Layer 4 of a small transformer language model trained on English Wikipedia (12 layers, counted from 0, width 96).
A neuron's activation on a vector x is SiLU(gate . x) times (in . x), where the dot is the dot product.
The model reads these tokens: "s " "show " "P" "im" "p " "My " "R" "ide " "in " "order " "that " "D" "ari" "us"

The vector x that enters this layer's MLP at each token. A number n stands for (n - 128) times 0.013.
0 "s ": 122, 180, 78, 106, 136, 132, 110, 116, 108, 151, 107, 87, 75, 131, 140, 108, 123, 108, 138, 135, 152, 169, 119, 180, 105, 161, 129, 122, 100, 163, 72, 106, 127, 117, 86, 110, 86, 163, 150, 145, 88, 120, 110, 110, 153, 130, 110, 60, 121, 58, 140, 171, 155, 78, 116, 158, 121, 94, 145, 66, 169, 203, 94, 140, 126, 113, 124, 99, 129, 115, 89, 130, 135, 125, 148, 149, 145, 86, 116, 98, 167, 163, 131, 138, 130, 140, 128, 167, 95, 84, 96, 124, 142, 112, 131, 117
1 "show ": 95, 168, 112, 122, 105, 98, 131, 125, 133, 115, 98, 90, 105, 148, 144, 146, 113, 126, 171, 141, 149, 168, 126, 138, 95, 135, 125, 141, 105, 166, 52, 86, 148, 124, 118, 92, 106, 130, 159, 121, 90, 105, 121, 104, 129, 104, 115, 92, 126, 59, 113, 126, 138, 108, 128, 152, 121, 107, 119, 65, 182, 201, 109, 91, 141, 122, 125, 123, 89, 98, 94, 109, 181, 111, 140, 153, 128, 150, 112, 157, 143, 152, 193, 105, 69, 178, 109, 135, 124, 85, 120, 107, 151, 105, 133, 88
2 "P": 160, 147, 128, 81, 108, 60, 116, 113, 162, 118, 99, 52, 107, 182, 119, 109, 124, 115, 138, 151, 138, 199, 104, 119, 63, 140, 202, 117, 176, 156, 101, 132, 80, 130, 82, 116, 86, 158, 121, 80, 77, 138, 100, 118, 109, 123, 131, 133, 132, 124, 96, 116, 110, 66, 139, 141, 76, 114, 104, 91, 137, 182, 92, 75, 117, 109, 132, 174, 96, 52, 102, 48, 115, 81, 105, 180, 191, 122, 175, 120, 95, 80, 151, 34, 148, 153, 103, 148, 114, 97, 93, 124, 138, 109, 111, 115
3 "im": 150, 175, 103, 158, 147, 91, 126, 67, 161, 93, 116, 51, 107, 119, 182, 134, 110, 139, 134, 105, 130, 174, 113, 112, 111, 127, 182, 143, 185, 97, 97, 148, 126, 118, 100, 127, 105, 73, 132, 183, 41, 118, 118, 210, 98, 133, 153, 109, 99, 161, 115, 84, 130, 64, 164, 131, 45, 102, 136, 103, 139, 173, 149, 115, 106, 131, 97, 212, 146, 115, 150, 72, 168, 125, 127, 130, 195, 137, 134, 98, 141, 131, 160, 146, 119, 127, 135, 180, 136, 84, 125, 188, 101, 44, 111, 152
4 "p ": 165, 181, 100, 148, 122, 179, 112, 98, 128, 114, 76, 68, 105, 142, 103, 122, 116, 131, 198, 114, 134, 126, 125, 90, 112, 144, 138, 151, 134, 113, 71, 112, 113, 142, 107, 117, 108, 110, 134, 95, 87, 138, 120, 116, 152, 124, 94, 171, 145, 77, 104, 71, 105, 93, 178, 173, 87, 141, 105, 90, 159, 204, 123, 58, 146, 92, 173, 138, 146, 122, 113, 59, 151, 67, 113, 164, 128, 102, 163, 92, 151, 153, 160, 138, 65, 165, 127, 146, 134, 93, 122, 140, 136, 151, 78, 128
5 "My ": 108, 191, 101, 101, 80, 137, 148, 111, 157, 146, 88, 98, 103, 149, 106, 104, 91, 104, 153, 115, 124, 108, 131, 142, 101, 148, 99, 153, 150, 80, 114, 96, 159, 140, 81, 128, 84, 162, 150, 132, 78, 144, 107, 155, 115, 93, 141, 153, 98, 87, 123, 145, 148, 72, 109, 223, 65, 124, 142, 81, 166, 199, 93, 87, 173, 107, 150, 139, 84, 91, 97, 59, 144, 99, 89, 143, 146, 99, 150, 110, 141, 136, 156, 71, 82, 140, 142, 171, 148, 160, 150, 107, 119, 144, 155, 123
6 "R": 178, 118, 110, 135, 151, 90, 140, 117, 155, 114, 108, 95, 105, 135, 180, 127, 146, 110, 195, 190, 172, 214, 156, 130, 35, 112, 204, 154, 217, 134, 114, 118, 46, 133, 57, 123, 94, 97, 99, 125, 145, 139, 92, 180, 129, 116, 96, 130, 143, 127, 144, 155, 108, 79, 107, 136, 60, 135, 119, 62, 151, 152, 126, 112, 153, 107, 87, 168, 115, 72, 102, 101, 88, 116, 129, 132, 198, 141, 163, 137, 166, 95, 153, 117, 66, 176, 105, 139, 122, 122, 138, 32, 134, 143, 151, 113
7 "ide ": 165, 155, 83, 160, 119, 219, 163, 88, 92, 158, 107, 82, 117, 120, 110, 165, 109, 116, 206, 120, 139, 160, 146, 122, 102, 144, 137, 195, 141, 109, 74, 152, 154, 100, 105, 127, 128, 88, 126, 114, 117, 123, 103, 122, 114, 98, 115, 147, 133, 70, 103, 90, 106, 75, 121, 183, 88, 111, 123, 93, 186, 206, 126, 79, 168, 91, 151, 174, 140, 130, 126, 94, 154, 81, 107, 146, 153, 92, 127, 149, 123, 161, 130, 110, 63, 155, 136, 171, 138, 130, 130, 80, 142, 123, 116, 120
8 "in ": 109, 155, 128, 144, 124, 141, 177, 157, 85, 125, 66, 105, 75, 98, 107, 139, 120, 104, 134, 117, 125, 121, 121, 172, 70, 146, 140, 161, 137, 142, 82, 138, 148, 121, 95, 147, 110, 187, 144, 108, 45, 145, 136, 156, 108, 109, 130, 143, 116, 68, 146, 143, 128, 43, 117, 134, 99, 123, 102, 84, 171, 207, 84, 140, 145, 118, 125, 139, 122, 64, 131, 107, 186, 129, 180, 141, 133, 105, 135, 112, 130, 106, 133, 123, 77, 156, 105, 153, 105, 130, 130, 138, 88, 105, 139, 101
9 "order ": 125, 177, 104, 172, 126, 119, 114, 84, 130, 168, 112, 110, 100, 140, 114, 133, 113, 114, 189, 124, 144, 127, 88, 134, 146, 112, 146, 119, 100, 130, 34, 145, 86, 157, 124, 151, 124, 156, 188, 88, 102, 80, 95, 142, 97, 122, 99, 161, 112, 76, 101, 121, 161, 64, 137, 148, 123, 130, 94, 94, 190, 121, 133, 127, 170, 72, 69, 102, 141, 100, 111, 132, 143, 81, 159, 165, 144, 114, 133, 185, 146, 144, 163, 118, 119, 137, 137, 114, 108, 95, 92, 114, 142, 114, 81, 154
10 "that ": 97, 158, 79, 136, 119, 112, 95, 105, 164, 137, 132, 95, 143, 167, 168, 108, 131, 109, 120, 133, 123, 106, 130, 153, 124, 144, 127, 155, 84, 165, 58, 145, 140, 134, 130, 154, 93, 176, 141, 111, 66, 104, 112, 144, 119, 78, 119, 147, 105, 55, 102, 161, 146, 56, 122, 144, 103, 99, 89, 97, 153, 172, 118, 116, 162, 116, 71, 117, 100, 137, 124, 120, 161, 117, 138, 106, 180, 133, 145, 121, 159, 125, 162, 116, 87, 79, 133, 127, 98, 120, 117, 93, 147, 125, 120, 144
11 "D": 187, 117, 130, 118, 105, 126, 138, 156, 151, 139, 70, 99, 116, 142, 134, 105, 94, 104, 176, 160, 136, 181, 160, 141, 89, 130, 236, 122, 168, 196, 110, 146, 59, 148, 64, 108, 118, 152, 103, 117, 110, 139, 69, 131, 134, 176, 133, 142, 100, 124, 142, 112, 142, 82, 146, 113, 66, 165, 113, 110, 140, 177, 125, 74, 148, 105, 95, 162, 87, 73, 107, 84, 76, 111, 93, 116, 224, 103, 124, 132, 146, 110, 172, 99, 104, 147, 121, 138, 108, 114, 87, 36, 127, 101, 99, 127
12 "ari": 94, 174, 95, 198, 161, 101, 165, 155, 140, 103, 105, 54, 104, 152, 148, 135, 157, 155, 180, 116, 128, 159, 94, 138, 129, 153, 214, 141, 137, 161, 115, 145, 143, 136, 81, 114, 157, 63, 107, 167, 72, 123, 105, 169, 98, 183, 121, 138, 137, 153, 111, 130, 172, 66, 121, 135, 88, 110, 112, 98, 162, 208, 96, 117, 118, 124, 112, 250, 118, 163, 150, 126, 157, 117, 189, 90, 177, 92, 151, 128, 113, 102, 140, 127, 107, 130, 174, 166, 137, 125, 162, 178, 100, 91, 103, 122
13 "us": 126, 145, 98, 175, 100, 76, 102, 111, 107, 120, 131, 66, 130, 129, 124, 77, 148, 72, 196, 96, 134, 118, 139, 96, 121, 177, 142, 107, 120, 165, 108, 149, 111, 137, 146, 167, 188, 54, 129, 134, 64, 133, 125, 165, 65, 120, 139, 172, 95, 159, 125, 77, 126, 48, 125, 151, 88, 91, 150, 101, 162, 239, 115, 78, 212, 126, 132, 192, 175, 149, 120, 150, 114, 117, 131, 176, 91, 121, 152, 159, 143, 105, 182, 118, 83, 120, 140, 155, 133, 102, 139, 135, 122, 123, 63, 113

Each question shows the input weights of one neuron of the MLP. A number n stands for (n - 128) times 0.038.

n533 gate: 142, 116, 154, 140, 142, 116, 161, 106, 120, 133, 147, 132, 167, 126, 120, 134, 137, 133, 132, 142, 149, 109, 149, 113, 145, 97, 125, 126, 133, 106, 148, 138, 116, 136, 105, 117, 113, 110, 125, 145, 136, 116, 138, 124, 144, 140, 124, 138, 113, 135, 122, 125, 119, 88, 129, 145, 149, 113, 118, 105, 135, 128, 136, 112, 101, 157, 159, 144, 122, 138, 111, 118, 117, 127, 129, 158, 119, 122, 80, 136, 125, 135, 111, 131, 109, 136, 118, 124, 106, 112, 115, 137, 111, 120, 123, 112
n533 in: 100, 124, 141, 143, 132, 129, 132, 152, 134, 139, 115, 144, 110, 128, 104, 123, 129, 113, 126, 108, 148, 101, 108, 131, 143, 139, 127, 122, 125, 129, 101, 160, 143, 126, 131, 109, 118, 116, 131, 134, 138, 114, 112, 137, 142, 136, 105, 120, 148, 147, 120, 112, 108, 128, 156, 91, 121, 133, 149, 156, 148, 103, 125, 141, 85, 105, 116, 126, 127, 120, 114, 151, 113, 90, 138, 141, 130, 123, 140, 112, 123, 146, 121, 91, 130, 134, 123, 147, 115, 112, 118, 156, 115, 105, 148, 110
It fires most on token 5 "My "

n167 gate: 129, 96, 128, 119, 112, 142, 123, 131, 138, 138, 94, 133, 129, 115, 124, 104, 132, 131, 130, 97, 135, 137, 125, 95, 100, 118, 116, 139, 138, 124, 126, 137, 133, 116, 132, 109, 131, 133, 131, 116, 135, 119, 105, 150, 134, 125, 122, 108, 139, 156, 120, 139, 144, 128, 123, 115, 146, 124, 114, 158, 146, 125, 114, 138, 121, 140, 113, 92, 119, 110, 104, 97, 113, 104, 130, 168, 102, 114, 144, 137, 134, 128, 118, 117, 124, 130, 150, 121, 148, 119, 137, 134, 127, 127, 102, 108
n167 in: 125, 131, 110, 149, 118, 144, 142, 161, 127, 144, 118, 129, 103, 129, 134, 133, 128, 126, 127, 98, 141, 139, 136, 123, 153, 135, 137, 156, 142, 110, 113, 116, 147, 110, 112, 108, 121, 120, 100, 121, 136, 115, 114, 158, 114, 151, 138, 145, 108, 128, 143, 129, 140, 114, 153, 113, 119, 109, 136, 113, 130, 127, 131, 118, 142, 118, 113, 122, 90, 144, 117, 151, 142, 136, 127, 138, 109, 111, 138, 142, 95, 117, 126, 89, 141, 161, 137, 109, 118, 104, 139, 118, 119, 117, 132, 119
Its three highest activations, in order, are on tokens 2 "P", 9 "order ", 5 "My "

n467 gate: 126, 138, 126, 111, 137, 134, 147, 142, 132, 154, 125, 142, 135, 140, 134, 110, 153, 151, 152, 121, 110, 143, 108, 128, 129, 132, 133, 132, 145, 115, 148, 134, 133, 120, 123, 128, 125, 124, 116, 124, 107, 118, 120, 121, 107, 132, 115, 141, 127, 121, 149, 124, 134, 103, 135, 117, 147, 104, 110, 146, 145, 148, 127, 132, 100, 129, 124, 104, 108, 136, 143, 119, 134, 101, 118, 137, 103, 147, 94, 117, 135, 141, 131, 137, 107, 147, 133, 115, 169, 128, 143, 148, 91, 138, 135, 147
n467 in: 123, 115, 109, 147, 132, 136, 135, 152, 118, 128, 123, 134, 124, 125, 105, 115, 172, 128, 125, 125, 146, 131, 136, 131, 140, 120, 113, 123, 117, 128, 124, 154, 153, 111, 134, 147, 121, 141, 127, 141, 136, 123, 127, 117, 151, 108, 102, 138, 129, 91, 106, 134, 131, 104, 130, 117, 151, 127, 101, 141, 151, 127, 142, 106, 125, 146, 133, 140, 124, 126, 119, 110, 129, 161, 117, 101, 100, 118, 113, 139, 135, 109, 146, 110, 107, 135, 136, 134, 171, 126, 141, 112, 87, 149, 122, 111
It fires most on token 8 "in "

n507 gate: 154, 129, 113, 145, 88, 124, 121, 138, 140, 147, 126, 127, 125, 120, 132, 146, 113, 119, 106, 126, 133, 118, 128, 114, 110, 139, 152, 132, 138, 132, 126, 128, 157, 134, 128, 132, 133, 132, 140, 121, 134, 135, 160, 127, 153, 127, 108, 131, 116, 116, 143, 162, 127, 121, 151, 130, 94, 130, 152, 131, 137, 114, 138, 165, 139, 135, 137, 123, 124, 119, 129, 138, 133, 133, 139, 150, 129, 128, 106, 131, 122, 134, 103, 136, 129, 114, 163, 118, 151, 149, 156, 138, 93, 114, 139, 154
n507 in: 134, 149, 121, 130, 155, 128, 112, 93, 133, 124, 123, 104, 154, 146, 137, 143, 118, 111, 116, 133, 134, 151, 125, 156, 127, 135, 155, 138, 131, 126, 152, 131, 108, 108, 147, 108, 125, 128, 136, 126, 124, 159, 130, 159, 118, 142, 120, 116, 127, 154, 113, 131, 120, 126, 114, 148, 144, 142, 111, 124, 112, 119, 133, 108, 135, 135, 130, 94, 128, 147, 120, 105, 130, 140, 141, 139, 133, 121, 110, 109, 115, 133, 123, 137, 137, 156, 129, 132, 133, 109, 102, 113, 124, 117, 138, 90
It fires most on token 3 "im"

n551 gate: 92, 121, 127, 107, 154, 134, 133, 141, 108, 151, 142, 165, 124, 140, 148, 104, 132, 148, 161, 134, 120, 129, 112, 151, 140, 139, 139, 121, 123, 160, 119, 133, 120, 139, 109, 141, 150, 133, 129, 140, 125, 125, 131, 128, 130, 128, 142, 142, 157, 125, 123, 147, 152, 130, 133, 134, 151, 116, 112, 103, 93, 130, 125, 137, 121, 137, 131, 105, 135, 154, 126, 130, 104, 148, 102, 108, 103, 138, 118, 148, 127, 133, 137, 140, 134, 115, 146, 124, 121, 132, 128, 129, 151, 144, 129, 140
n551 in: 143, 102, 128, 143, 140, 103, 119, 91, 137, 126, 139, 127, 136, 111, 149, 146, 119, 131, 138, 123, 94, 147, 124, 136, 150, 125, 142, 126, 139, 129, 132, 154, 120, 138, 128, 138, 117, 117, 120, 160, 151, 134, 139, 118, 135, 141, 126, 88, 130, 151, 109, 120, 111, 117, 102, 114, 120, 125, 128, 110, 124, 148, 136, 140, 118, 137, 144, 102, 119, 127, 116, 148, 105, 125, 136, 116, 127, 130, 144, 146, 129, 135, 131, 134, 140, 94, 131, 111, 115, 124, 91, 147, 124, 176, 122, 126
On which token does it fire most, and how strongly? 1 "show ", at about 0.86

n364 gate: 107, 151, 118, 120, 132, 132, 132, 108, 113, 99, 121, 165, 157, 133, 123, 137, 115, 133, 137, 128, 126, 122, 126, 127, 161, 117, 143, 105, 125, 140, 132, 135, 147, 122, 126, 120, 116, 131, 140, 129, 124, 110, 128, 115, 123, 156, 133, 123, 113, 137, 150, 120, 106, 140, 119, 138, 140, 150, 145, 132, 128, 148, 133, 108, 115, 122, 146, 113, 110, 111, 123, 105, 125, 111, 143, 112, 138, 141, 115, 125, 154, 118, 158, 117, 142, 146, 132, 139, 126, 133, 142, 131, 135, 124, 121, 131
n364 in: 123, 95, 124, 105, 196, 128, 134, 148, 127, 116, 126, 136, 132, 101, 112, 141, 110, 111, 120, 127, 124, 125, 136, 115, 136, 133, 133, 112, 125, 122, 151, 124, 142, 124, 104, 146, 146, 127, 136, 125, 100, 144, 129, 140, 118, 130, 142, 109, 108, 123, 135, 112, 160, 150, 121, 160, 139, 117, 129, 116, 117, 116, 142, 99, 153, 132, 128, 135, 122, 119, 132, 115, 108, 134, 128, 126, 125, 130, 127, 121, 119, 145, 142, 124, 132, 129, 118, 144, 120, 100, 120, 115, 126, 141, 129, 123
Its three highest activations, in order, are on tokens 11 "D", 5 "My ", 10 "that "

n33 gate: 120, 140, 110, 155, 97, 121, 129, 137, 127, 120, 138, 132, 125, 113, 131, 148, 133, 111, 104, 101, 136, 123, 121, 140, 147, 118, 131, 126, 110, 138, 134, 114, 111, 135, 120, 133, 115, 104, 98, 151, 140, 126, 152, 139, 140, 142, 133, 113, 129, 143, 140, 126, 100, 117, 131, 155, 134, 136, 124, 127, 135, 130, 149, 111, 139, 173, 145, 93, 144, 144, 127, 146, 122, 130, 141, 139, 113, 123, 100, 131, 112, 104, 125, 117, 148, 118, 137, 118, 128, 122, 135, 113, 130, 122, 98, 112
n33 in: 142, 145, 100, 114, 109, 105, 127, 117, 142, 77, 118, 122, 122, 151, 90, 121, 115, 145, 136, 120, 118, 143, 145, 82, 171, 94, 103, 121, 120, 145, 127, 123, 140, 147, 150, 152, 109, 117, 133, 135, 128, 136, 104, 117, 123, 116, 133, 98, 119, 146, 101, 92, 124, 118, 105, 140, 126, 152, 138, 135, 116, 104, 86, 138, 131, 124, 153, 143, 116, 105, 155, 111, 126, 131, 146, 134, 131, 92, 119, 111, 161, 75, 134, 151, 129, 133, 164, 102, 113, 114, 142, 131, 134, 155, 150, 119
On which token does it fire most, and how strongly? 13 "us", at about 3.7

n156 gate: 128, 152, 129, 158, 117, 150, 124, 151, 121, 118, 134, 104, 128, 114, 131, 130, 151, 146, 139, 129, 111, 131, 148, 146, 150, 114, 116, 117, 129, 126, 130, 133, 116, 157, 97, 126, 125, 110, 117, 114, 132, 141, 113, 128, 137, 143, 122, 119, 141, 131, 121, 136, 115, 136, 141, 144, 138, 113, 114, 147, 123, 137, 105, 107, 146, 137, 110, 141, 165, 135, 144, 140, 119, 111, 133, 118, 136, 112, 129, 119, 111, 131, 126, 107, 149, 111, 133, 131, 114, 132, 146, 142, 126, 138, 124, 128
n156 in: 142, 133, 155, 132, 148, 130, 121, 128, 142, 126, 116, 129, 117, 111, 117, 129, 137, 128, 137, 112, 141, 125, 129, 113, 121, 96, 131, 133, 146, 142, 149, 136, 141, 128, 125, 126, 127, 154, 142, 127, 158, 115, 132, 133, 113, 126, 113, 128, 107, 159, 104, 123, 165, 125, 114, 140, 118, 126, 140, 126, 138, 127, 121, 135, 143, 124, 132, 127, 152, 135, 145, 116, 103, 137, 143, 144, 136, 103, 134, 139, 120, 111, 114, 134, 118, 115, 125, 118, 121, 125, 118, 113, 127, 155, 122, 139
On which token does it fire most, and how strongly? 13 "us", at about 1.9

n17 gate: 136, 125, 109, 117, 129, 99, 125, 124, 134, 138, 130, 118, 133, 151, 137, 110, 121, 126, 125, 143, 125, 129, 136, 138, 85, 122, 135, 128, 148, 117, 125, 142, 122, 118, 112, 135, 140, 126, 155, 104, 115, 136, 132, 134, 123, 111, 112, 141, 148, 151, 155, 140, 122, 130, 142, 140, 131, 133, 124, 142, 126, 116, 118, 160, 131, 130, 139, 75, 140, 134, 118, 146, 122, 114, 128, 129, 136, 124, 97, 114, 110, 147, 139, 155, 162, 147, 109, 150, 155, 139, 143, 138, 94, 144, 139, 133
n17 in: 113, 113, 136, 127, 130, 114, 161, 136, 115, 108, 127, 124, 138, 146, 166, 120, 117, 140, 154, 137, 137, 161, 128, 131, 125, 130, 144, 119, 118, 124, 110, 169, 137, 129, 140, 145, 92, 133, 163, 130, 162, 123, 104, 136, 152, 119, 125, 112, 124, 107, 139, 136, 137, 137, 148, 132, 117, 115, 133, 149, 119, 138, 121, 121, 73, 83, 158, 123, 126, 119, 88, 136, 148, 109, 109, 130, 116, 131, 125, 99, 147, 137, 94, 119, 119, 135, 95, 129, 158, 117, 133, 151, 101, 132, 132, 141
Its three highest activations, in order, are on tokens 6 "R", 0 "s ", 13 "us"